Layer 6 of a small transformer language model trained on English Wikipedia (17 layers, counted from 0, width 128). Numbers have three digits each and are written without spaces.
A neuron's activation on a vector x is SiLU(gate . x) times (in . x), where the dot is the dot product.

Input weights of the MLP neurons that the questions are about. A number n stands for (n - 500) times 0.0011.
n8 gate: 255565607234608563671876374652253441575280809524697446586509440404364307453363565383525197775429377442683538523266674657572523777578549388586371674395410546689370429270585551358672482292336230716284491769592651248373703753454315577569411599404373632367449171514665419528452457500477331707626391552545619356538175707961699805460464373388491764477351621606613601424537464462658505543302
n10 gate: 497511464552587581334590579419433572514486615453288704343666388488410655414399561600652649778605468692425707478517461617629574401353422682518599493285722174428247471574638454496573400486439342510535475504293391521554514365709542535342446705603576584454511419569388545468743413486299387239541534442559569550581348560327426748432493493517500429764457626412312591599639486341525266515472
n34 gate: 368432374430500601584331564496364540704440549629521401820500484202549662250526791525599238478418596333258401555504496335073429642413296606600427312448323752487428414575603479500652381418739346553613705714500458435530578313613525661278297402469470645579655526663513381530117612386462504404630452436500543609854529388562332188549265504366306290445335250664539471339580549431508541711332
n62 gate: 484698706360584500454580508529439384805432804509436463496565422331484622306504571426299239517633500524360509547630234556383504608360584559677351723500721575367584308479491429678712569353441297634579606765378508293284459310550643656341281564439538393604725574577585488560704611449504411741650738381401629601409696201438684128451664432742239668441424487377521260591744602428529558650610
n80 gate: 451329730510612276550403394377668320124417513509556693368719445305401266491678371419103612438627441602588749588451614382662518281604577657448491553457581266739431565363429409695803075442249427580482491495629341545528536405665186805359546645400575211610427557327449487663334631440500597573393643756549297573552442319417701610706531560504293753325422711827308631661371455654265288336496
n87 gate: 768786535444639392557618318557568647445559492504551357532279386420673296504335438485500339568587397481675433539500538516536168370584755345325355440551635692685535480423397443587540466248465340537672602436488630339336417627485387553276717414424571712691366375555574489641464838272555441469578373344723508512496414447357366556339696336392527643496550536277629397726689489339539595457597
n113 gate: 238554473277472560464359370226793514708530579436762396931288165471775495685414263470481596602386593603383555889383491518412314531408608536486354430188605513277388627620436380716339244274233725717354486319225456617360635477296348574472572405454409456637393723377391539586491299374477530580617424473456445424764417742566580453605644482534840728464527621313554513436433604486317526509648
n124 gate: 279417513541228622522390596603545417144347483362447775228707464647428193215646291551676518541344642659487544394483547612635392669380262535518709559652759513642657323392264461401634487398478419454444385477509522323315673518431589296390325531635571188474375387323571449262239678448531479690719566606479549565243238440289561400430743522513387752600679477360531273603753200482413517478551
n129 gate: 343517400550362433336559260770703629588434521496719639424567576764691414469412513580394385373309538705605739368311423674608337522304655317607558383246547457451430513599274306551572749796570466365285408302328680370390365437711475602724456588608800598530375608482610483566702279278334713345332615259326460647388551505312794554417772294529561656596382703405804573402587631597387619509411
n179 gate: 643439660392530524505664600621289146424402168495391633360276605315445593343409368541575634441673268350452803386833430611515626378597505637563545642427661434342495739542481514407379527495510495564584414524377276678719569786706702086565851567354581606407767785538251637500612207543557242607719518386684234782402889505326589603455495286133675660585429441402524635267542445538448583649386
n191 gate: 187519500867853399320505491358278701439443554613406541443680706520432567486448514378515212408685619527949675505554702571582647385318354458667696307533640495594403209818178541568490536559547107527872458678770509460566468242389365523906519411577509586491606365340726703486414732509472513463271360448455681657380550436510620428386595612669607505542393630416505326385249514768676518808523
n216 gate: 543507445435395439617632681333623582552601644654385572538422344480468511559504378529567582753564663592626399600496296458412482496605496659496341416500443478433500481595229507453481579468307312432759340386458431806582479451602550561535570638412657612755599171691918453724527279227496436526571535604417530357462418504465310577582576593521404647511349511332590377242437500377592392601393
n217 gate: 617632496419513538565587682520239709745562460341533480677488587419275590562504228580561781847630403492583534255950301496300537341565478636568461714715516439550442725639429721553623604128388658492382450470646358548537464559484468592587732475330483585667671534538496356754632454401604239423496457375363475406513448526639357461443560591421706672537657410539588658305265312492504443382304
n225 gate: 142433697742358435491585437137267576468258461591482500614496674291526421662586540491471591700473689504847838405409306252491602433544636540615629686546300469414469427567468620685767444487274368539376581551337694608514261679527287688542329473403545500380638565741554557532412495540694487363366652681312775620639500604585402584252321577801442201254437226572868755537513626427607640537556
n231 gate: 638509278335514695657649556458229396276816354583276512237148567333483487367409517675655857384653458430466526582781441430363576572689635491452459571596363504535188478568452564580592434446284344603513396796633318475552458570576554342518818496332721575576373469613461346491641648594694402602413194543517373504226517663365526402751450362266547692325547562370318441469320517474444328592238
n232 gate: 366788566603595627790356291626667290619630472524500500814217709315380329438572458473716711578587324555548260819482845587417318327616436552631568495355578491668425424411399425560330445312772384413491462598063593564543637262570693463445751557583644606967392319697538500629665409604414464421477287433371413260617514385435809269781601457364302462481628147799423463568363633548344375505248
n8 in: 594430352192707775504555461405350399504388645686465517446470432614538247653633631479593575718398376811566758518230810504635543574594505247513780568411483418566435332465504751500365462572333689483453575739455427277438678657803309457578229544640336355405608437349575517522581558395540789483243463460479473543432233158804600759537283456379461591443456341517739719370360318469404688349487
n10 in: 446512504439442606449455555566329267543586174855215428576690337590534394425611496576458464529348616647247568544743562464516597590253344453306477203673305395452316488488700504338456234721480500572488377362476539284350729149512561469496378512346464465504481382257337622381516328402429327310530615417343484437374439450525243533433638516523543371610531471507389396738618633516551492376450
n34 in: 599317500575724600524444142448224434437368476824379608648262327390589300418515539247562446420657467430675515709444780347485300314065510611688288455461706787657717461428456476704431425547626273575634563689710405705165846485510697486338442266724588491743424610500559467407257760452374352262779568592293825572520715515576400445397420500454572366389346260377583064371336654534346424559378
n62 in: 398605794605330383368360500333370364825744622570589382558527601627288538516304431336423451232360567391419467504488504529367584396496618593662438688430598412492843476544623280464475531614581476586584280396290592566528496222648610323572213166446582433656640412533749657565600599552419585560449318512476719745358574414547664383461539667531411669544314563538623401488524703725387745652347
n80 in: 504438434539194752455330413778590443408582625475429424737564599536766881388387541520672546642336581428421445379392512339201480553297535500415639569564536516546715684172555471333406676854450553668746596406242480536475552559590480593635226395308416727275357423626571359818491466583687567304540582379314568381543580658531525435474403596294347405413554702390571415679562640517438553310428
n87 in: 448591605710409217519288649547630591452582692529911659436467123667645714471359639435755456749480221435500344655593614470421277600693465490352500241426337586359745427300250709311579528579321726333300704510330509375437612530381467491374298801569213453481733580383782603442728353365529610443366604442514200414718682419389457770526416452366711462754264610505792632628639407203385688133658
n113 in: 700451477358191582413548603590512472340651315674649378329529374446504512466435401666391778681473388529416508619595335477766448451604603652516387744667426425585504661398442357541426434533236411621508423610461425394730283406444419356652614600551585433455519603770369397654606257766397420402548339427530667511633585613488327567678348454416371205591739461349654563496542371473561675492636
n124 in: 541475525404829330317496399438666607309584508680534500479549465692574339610321315700366432220637426557542496682350293535500699429463183445422508727358369538551492325667530337405483618623445145350629470300740678134415590435475447492296255602587466389342650220513462631368387509513504367483541456589557818701196231375456563671549533470605349525420479469448423264509567178696550364543614
n129 in: 577754571630319302306588370249539610618765561508370504722318419387512872609690329609496576673347619516420559664778323586311389686213544759427400275470545392381267584736483330594526650553593365423335445504370278323496650419711374622478550361353847712252529448669462553648749492688294468368629524378472449525569686540540496548442415601504600450504634686496525426311458617411363586517476
n179 in: 707648293676428601433571555538526424641315430608474644500434367353347460598504398455563435504349650492517224607398471283351354420666518665622630535648582302293661406618617256604352915582496592246496230290460446647867574748487376616817504603360444724550496430470487516599282276581462212144283436449529539475548607617442504319649211581577513492652517531480607637622640685693542558392652
n191 in: 177509725256481586637403759295672276514692585495625549740415474500675366394584417527755589605599455482166509704700336127139559619884519408263301868528334546608426509454589523378372442272249799496258663519629477278426509595578330581243523481200257423450322572561481496332320589652514562404540444505630623225719536402529486519696572361323592440624449591173421532353486545743436392453375
n216 in: 419470582220206743629825727444577459294335776380338327633479448571352730483562391661398558527225543546184447698471470388460388608286486513375679491611335297407330456435464517778388327656439560517629447428491586504439424361504293593637443531365760641431698554566363251491356159352653275797592725627492362556518597500610673418579704228483404639183631432702407376276591551566570474447576
n217 in: 412390618431442427823471618484492837334444577652437496484333627504320512547293685210579420569468589292666428226329411367658717582639545327395428508323710609616516468504608543504536790492603396371473333492492547492504504637399599561181374508593424604714640288372373382552524580409393436504360430349673436586533580367583320623672669781700433735740626488437456604585551233504606485548485
n225 in: 430340420683369239667306621354546407536405324565637554508593518526383264613228356636534537429524535411609573653461425414702504484547651396484350699594621325533720484571561365681541411473536429361449322335309761589484566410536605512529363387620577418670544400663678617322417431516778554251357722403344590683616717335378369617483586577719412424492528317534735508640396624719668920602345
n231 in: 115643683607457426451514711438700481473687526705649522582712322422513542459568881243614454668317403427712532739374624762546385513676631518569453347248618683445316645607514393465168691696559540552726889676682730638495426449460591500354410532472509588695225505655654522505435641356708526504608555541627326647398361585599660607710566581474509295522522314555559385454263591645290184774205
n232 in: 523509330618490613858355757266525254859311278432318754704610535711468239190606751256727563608253267655643611471188495646544416316658684500754468426539472495437690490354592604481656569449586542358547404672110804184332500451627417357580567423461375598345669456813582615591456268481610500514358594553264296316662426183645703367399398777495486538528462539415442556417467348250306537248353

Each question shows a token from some text and the vector x that enters the MLP there. A number n stands for (n - 500) times 0.009.

" to": 321575477526606357434265564476476561343515402379477623650374515437458592502478519473447456519475648571399379534476510471649552459410447502621577442598530620482538651424486343433658473436535571470453402357396488662498389705532602661459322436486316391561592448477626515434474610499465443455466680407534579484644503532610447521778459493534516506445426527435536395557328490632489353589488
The three highest activations, in order: n34, n225, n80

" fe": 369479533418554368279632577498494647545347552495469520659423387650451743310520604661392457411537527547352505728652543670509367637446646406512495407430577282404641695570589542505469519451445429429316648541441487575481343669548453573541357376623377517496567441560649447651613630503505491657449463464457575446566382463436525545495536465396518437511466559548499378377409512506536512474454
Which neuron lights up most? n129

" killed": 366546595383506478329503638499359556436512524448382517295357442487607737446431648663482672503518645515552388541606585598599485440382518429586558432379553460690479766632457460528448557518563510466445348410315617593486431686528577475454514426499380448453454533532669556497409382653416550446364685471490655478547488558534407484760594410455464398559552579461493393567342484431468506583494
The three highest activations, in order: n129, n231, n113

" and": 441570478490690367404381495485415522518616428468408625583462538590379545481549431551543616428434519578398351549528502593781574459433486510615519414464580623650499609634592367417654469546392560468483214436453379583516416712492499609509362478441294625542553573427629445505569484480480552419456688489479576484635463605620307636745337430456449478460609514464465531513573453479604423488623
The two highest activations, in order: n10, n217

" sound": 339483598509543365430508479437509561419503501392426457317428431652504718578612566559562831379605540488442376537511507510623507508465417514431437459392356440422581868580368483383486450524538599575583521418478543509379430719490561436637398466496364433609382562452568466468557545521488529520510553634333640588568376416483429390717500553351537498427601437271521469394425521467676672597542
Which neuron lights up most? n113

"ired": 328581547391791455392395661464465595433572526312508553329416470423436597488483603615478652526591494496515374567552480618719489494424417451450488488527467574631559706804527460430415505501359456413401414595413434549508428713406626456520468367446370519483523619536447516515379540497661427488444541550541731431464472355572531626737499438644515536565398545444506466647458398491549576720487
The two highest activations, in order: n191, n231

"ed": 249609556342668502424485673496529502446431459421444514711444348456490543548419660494538536487460533485503339475625504614743539466331411392529511451434408606563505637655439396475540540395432478471355489676477501580337469678385443433512474554426364480568515569456664551517401500523585439488409466543549506331619464624471564618632534402673400561683537484530536477496476497449557450757359
Which neuron fires most, and how strongly? n191, at about 2.3

"od": 349423498387654496471511530433528490556539517429341555477485533680629695543476429492580475348420433468504335452303517669742501564480433395609409476676463630483610736642300604548554504522444375425366590505594470607449404604353587440530388396540482332438425612364461472368470606537516504579443534676523509478568455476565362543580551500494258588561372419507578557539513659389398577658591
The three highest activations, in order: n124, n179, n80

"t": 330541501474451427523644575480457595543671266352483725488482608319466451419686616438579855421560576476481382517607430388654619457413344585604621534504611493697499657505485425465579475468601615377346488448565566456536490819525451476578595451532311604697579610461628536418544621493599567530504533542494631476546462558514391612547518437427343451383371583403464612605498547487422523597399
The two highest activations, in order: n225, n217

" these": 449551487444484403579339577376512500292486515522501383527452508471382564446484649535430580462490604568403382516536647690697579414379462482592457359435541493533498644639568444444599477506477631370408447463498543569465354648470538438362389423619388386500601583424658466458659609599492549490478545694498535622544423538597447652804583364421545481512565484523536439371588420394542539605499
Which neuron fires most, and how strongly? n179, at about 0.73

"ab": 271675400330722461480627492382464556492534350352381546631461473452630563447495425473596818470434334353557382503579516477666526585509554500445389449379466412537554620587354442426557429498380508458506654557538549552444442835449566608632579490471485314415533522534628537437484600586433603521412511381498497371549386582496395500592514449169344598518337546518515603483438556455493622582431
The three highest activations, in order: n8, n231, n87

" address": 288528544456419302444414564431538636560529476361428551428488537536510632440519518628449475539643475581407577635643533553556561513336569565592356515562577577535540722589356432478440604551513651437541403372380630561525451840541583460504516543541407453535426420542604530494547648542468573587451673652516504469503416444625603484709488414416412566483550713467549529306381517469738634528556
The three highest activations, in order: n129, n10, n34

" f": 440556482334512324342604750448543486538572564500264555449527490707453497461479415613342588497485416555441264551584678508462565499332558493530478417477626275537525679415508437336596430422556479501446630383473528629521491760593495503441577528494308611543543522581555538485468543572488410643470598486445469483606445460545409697669486409521493408494290456503426404498467532446586520452591
The three highest activations, in order: n216, n10, n34

"ics": 346562582501651414462586467413556534329607487358575383589364497563463638599568556513453743380498609507442410531589540619682472535508343506485555438533557574560629760426397474430431566530404488488592577505513377618425300552555534510506555544505265525473619565511523506399636673440498444493370598662467460549515567453558569522793421513505449485492579578502491494439425475466617726665517
Which neuron lights up most? n10

" Cont": 284467485463593429382503542541483443644542516461490684394451291690384620504427401636450533484567395493484361587585447710462510550322335448643487577571456549444606504324464551378519497451437590453454610581369512641356397784439518428536496421556618249559435643571615596479654605628374359615497432643522599444616449472544432654587533526593398513436594586458467454489374632461598493458479
Which neuron lights up most? n62

"26": 411600235332643366465649600472496360233424313423353545558414470485443554528475340520463515451566471402424468467432531626709548558380508463509512492351522356620571729428537545460485518478507465334400581422333550446464444623548596420461507416530235340650411550483589445559597470403488472584381756610447566402545670535613319655574421392533434471464474424462485540556414503442550541408553
Which neuron fires most, and how strongly? n62, at about 0.74

" in": 270596535483573460491407572508432521414427421475499479462382532450378636464420495558511426431396534558393480601593490618717486493318531485580502545603433503448536723511422473376502511453463460251456367386336446644466393729562535603468458511478306522527722560445560624420625653447548470496472529497356549501576502595474504675759412504458540496557516408490506436625484413553540281392601
Which neuron lights up most? n179

" we": 312463552488563359459495480334481537542528461434423481408397524584475487289453553571366646553470685648312492644664439689595487577483493546670468295427594392460624586443735461339638504385536521475499599569428565657549455774633498510389527528432488558477470510452534482524693544440379480475513528502377493424617278569543468434612597472476446408544555584372523557516389447400573573455489
Which neuron lights up most? n10

"art": 294610559489621291331668615353576479591627437266382618403547476481411505487489502573539681583386450341379357363566524465681551508536514528638553500466598609365524708546391527476596355424572473456482566650395444497488527647444464448587503334439432439503344536395629655455555551435455595623494569403403494387559472500441412421550496425636381556630453534329502420556417608516502602603455
The two highest activations, in order: n62, n191

" towards": 369595547433491451480301616475531689442575532437405494518499554525534726590453501688461487501542660542433394600524542535626579546380484426687478465336376542465535801507446488427516447487478545511469323429526636586455321857587497473504485480414371411467544451429572620397616473488431459522482708442400540577588449576593402633731475502449519541612334447516500497648393425638574415519501
Which neuron lights up most? n34

"est": 341583552477639429405616592554529544501503600411481616467508536417453519540416525576450444690565337435427413535480571615653649530397376366609425513479627675490631545618467544429564506461489501334416565619587578616501406656523578455561552534413460363494335588366472476445393643525362611418389366555466700367677418419510494590568482428705228698627451708369503488560482643409491509535536
Which neuron lights up most? n191

" has": 419571495467506409440443536377491640450471434468478417345454551419552583499451663580415760429380520616416354634516503612716504374328548574554516400448543509525514570614648540381652618504570552472530516473404554631415429859518592602487397416496307576521509486442488570443663567462499460635511729630399476470481390590638428607718451364520507408447466508480597507376477487507390350653530
Which neuron lights up most? n191

" a": 365583554403481345357446548530528439421545528553574585526492428550429468487425564659493306483583401483488512552506499701788472579435406497517609276611538444580588448495528403294581517461513530489436544561459456630383379707564525536536503452515513538547532506439640527517474460594534409557504522484375641422546404523544374667780368503445484406468542482437515398573356525340625474497590
The two highest activations, in order: n8, n124

"oms": 387503681520732498598613518392530572448618407385526457477448579546523731555439514606481873438421696491411429510575527644732474466508354561544528446482604521469524730503374458491418591537500425443503517510495448499511493659608589505424649491588418531485689486354517519443648698610543502464479672521389580470587452471555464573727427490556378479530534788446492562436504572481628677653453
Which neuron fires most, and how strongly? n217, at about 0.79

" the": 459571495370455444486469556517532561379495515510427470474541497438455604469527444591511525560475515508445443505550503726772491503497515518642551347468445503480561514473524407446653397510440530349411482496352571600487370477511569388495361471483504459499599523554591514392486593573533436556496559490414487523569446569562371682912389393369465417453593506443532482469342469479589379551571
Which neuron lights up most? n216

" which": 372532596329560308549293492457520609400591505538520534420513609570407622301412534440462686413525521488546405473593512593663403418417454553669454389450509468508546718673507476431618512505515577488384327400323597580607386637589600453561496361537527502502563547407635427424697457541473503554557774581352438575624441544633494578683452414615499576480509581410476459321620586490651474415458
Which neuron lights up most? n129

" same": 508706633356353393534449599560597367323512666336484519575445548510274520474414477681442595536517489575551468516511455614647513555409537569519480378367527477550609674459599403469385488536541441328394508336490436664464362722480577466395401503453327453522525597414741534462464665528464534497369398652427698496453412494516588573679466405493425491452365449351545482454324448500605603571467
Which neuron lights up most? n124

",": 337478488436600313442440516547488613373493623396482602529533441614514552475390352536472753487362591506378507737567439584707452511495458505592478455560551511700616572557470383469514587497467555392507069505402546639472384639473555478470465532490342540624621480439578524458607577537498442423430681572505530494637448619577311523701339414484454380421538411496508560488482584516585399501495
Which neuron lights up most? n113

" log": 424550489519592386349443549567469626487536527412464511321362432581666478401499572576408765393564355595435391576407527717628481573419470490617369502512233590466578728635395489503530436470563488560501633651369494600346422522436521482649459461392570500552641571372547600499403558505562515512415574488483697410605404498701443749684466422374418478587531518362531541537468518445559596572377
The three highest activations, in order: n113, n8, n179

" but": 375448445276513389474433408491495584460667483430490552330420557499419416334510499522529644519615605669457470601629532662628491490475443558639473546364571601637632627823585456478535526480430702463499277512465399515445390761439493598507337406465435569494337550507519466541409436472562527358495619513392557497586391622612381455750423463496505482553605474488475384523404395527566475449481
The two highest activations, in order: n113, n217

" will": 429534660507461313395406466508514612533528431450609457367459646510724684333512635656503743457478472581361442695352474647584638519459512583581444357318531467467535828563659501451541501453526520438479625431381533604532442909467452491591488371404342499514480519480543554473524517581464504545539679528442417638491495567685388536664517561595421511494563533438567503548437517520563466574409
Which neuron lights up most? n113

" become": 328565511446396446456255556538581621417690495391397486391479462442464744523513556379393630471435471550421408567527510588592641499396430424562482454475395479690564681566463457471529586542597512483418370568342554519493429767623624532603335474462440539416609560548503510425557500518552484556537695588441514496664499567488387531783467529435494465559581427454540483477395334543614361703660
The two highest activations, in order: n8, n232

" that": 286540537411535331524315482498575554361576487422599623450441485533392596354413467486545636483586531573580486593630502545581438399357426540653432450373475348718595669613626382418509487537527575384332334475368667553575374685554639479556434324509446541498674490421625441428535561536346500551564646551409637488565464549628475557685510442571558492506320541461549472364404553530662420543526
Which neuron lights up most? n129

"ones": 357536555341642469508560521266513485356637472339573396552414497504457670552483652614406804460525480429398358499569418528769440439468433446499476495397625462515633730559365370454463569511488551422523575574380429565582425592510527582546658463448330442472519478513577505360624572524534428673339686543508524550554426541579549449708432454519540451541424653465536554467443487484666606645436
Which neuron fires most, and how strongly? n113, at about 3

" d": 373558533353471436464605564450506586599413468561211545531554466693483522510425365476433712449476406615338338621558501710572539608377428572473585326547488287471613669427581380385534514485518451517404544598470592669510350648484547558595683487517453576535486546421636358426486494467434473542518414549355668550652590463490539668608472461601426363546294503398503370467492452536621524516636
The three highest activations, in order: n216, n10, n113

" ": 359571394393389393490464590599478575339444483401169556590347499626311559520452446622487614627622467438592587532441381684598428444409437549552472452392516531652558573389604538406408639494524503370419696515372439588450383599490539482612425504465336473646462572466552586538494526501583469555405639514483370430639379602581481655642406510361493469453568391524489469475416692536697394504562
Which neuron lights up most? n217

"ado": 313463529350567451470553561354562485431547524401513646468511451534494653569549454615448725534420539461422488551749428394783553484458467468541472419531612593521580770665369550544652536547569422413501593363348402557487449663562635490568560497483249484586610435483602634552612568494580524558527602568620515438618480464623532421729427523384498464572446512444497475441484407393675624593517
The two highest activations, in order: n217, n113

" cap": 293626467343436451416559520449442584489629590563523430382577326568439646427520516683590702615651375605483338599583567686537456617381568506521440587475433446509645630481323523484533397503504632422506531458581608703409326678535570613518622430538341570645442628589568594575483508517440499467453435533585475559551401405624359641580633526351442539581572430367411447578601614427672532387621
Which neuron lights up most? n87

"°S": 495537736282470489328424604445366543584440463507557507504452563607557597474528426653534533442530347545512345513429491596708525500528366415291558569471580562620527567468415459481449437442538458454395381421342418563270285587541626562727525568584460456590423598425584459546575637481550526424418518621462501389617558337629516450678395563518485629516430614528443442430263503446619427405474
Which neuron lights up most? n217

".": 395421446264467363501421591567521576373503401389394582400415491463416500430474476515521457561516548560399395570642570566543547406479475504622463468488449536512572561525463364477548586491446585412431331504312479679615328752544674525577473485387290544503572481446590435405581537513598413540381529566390425515574610698608349637779396457438494421503649562489547499530490655535633548553583
Which neuron lights up most? n179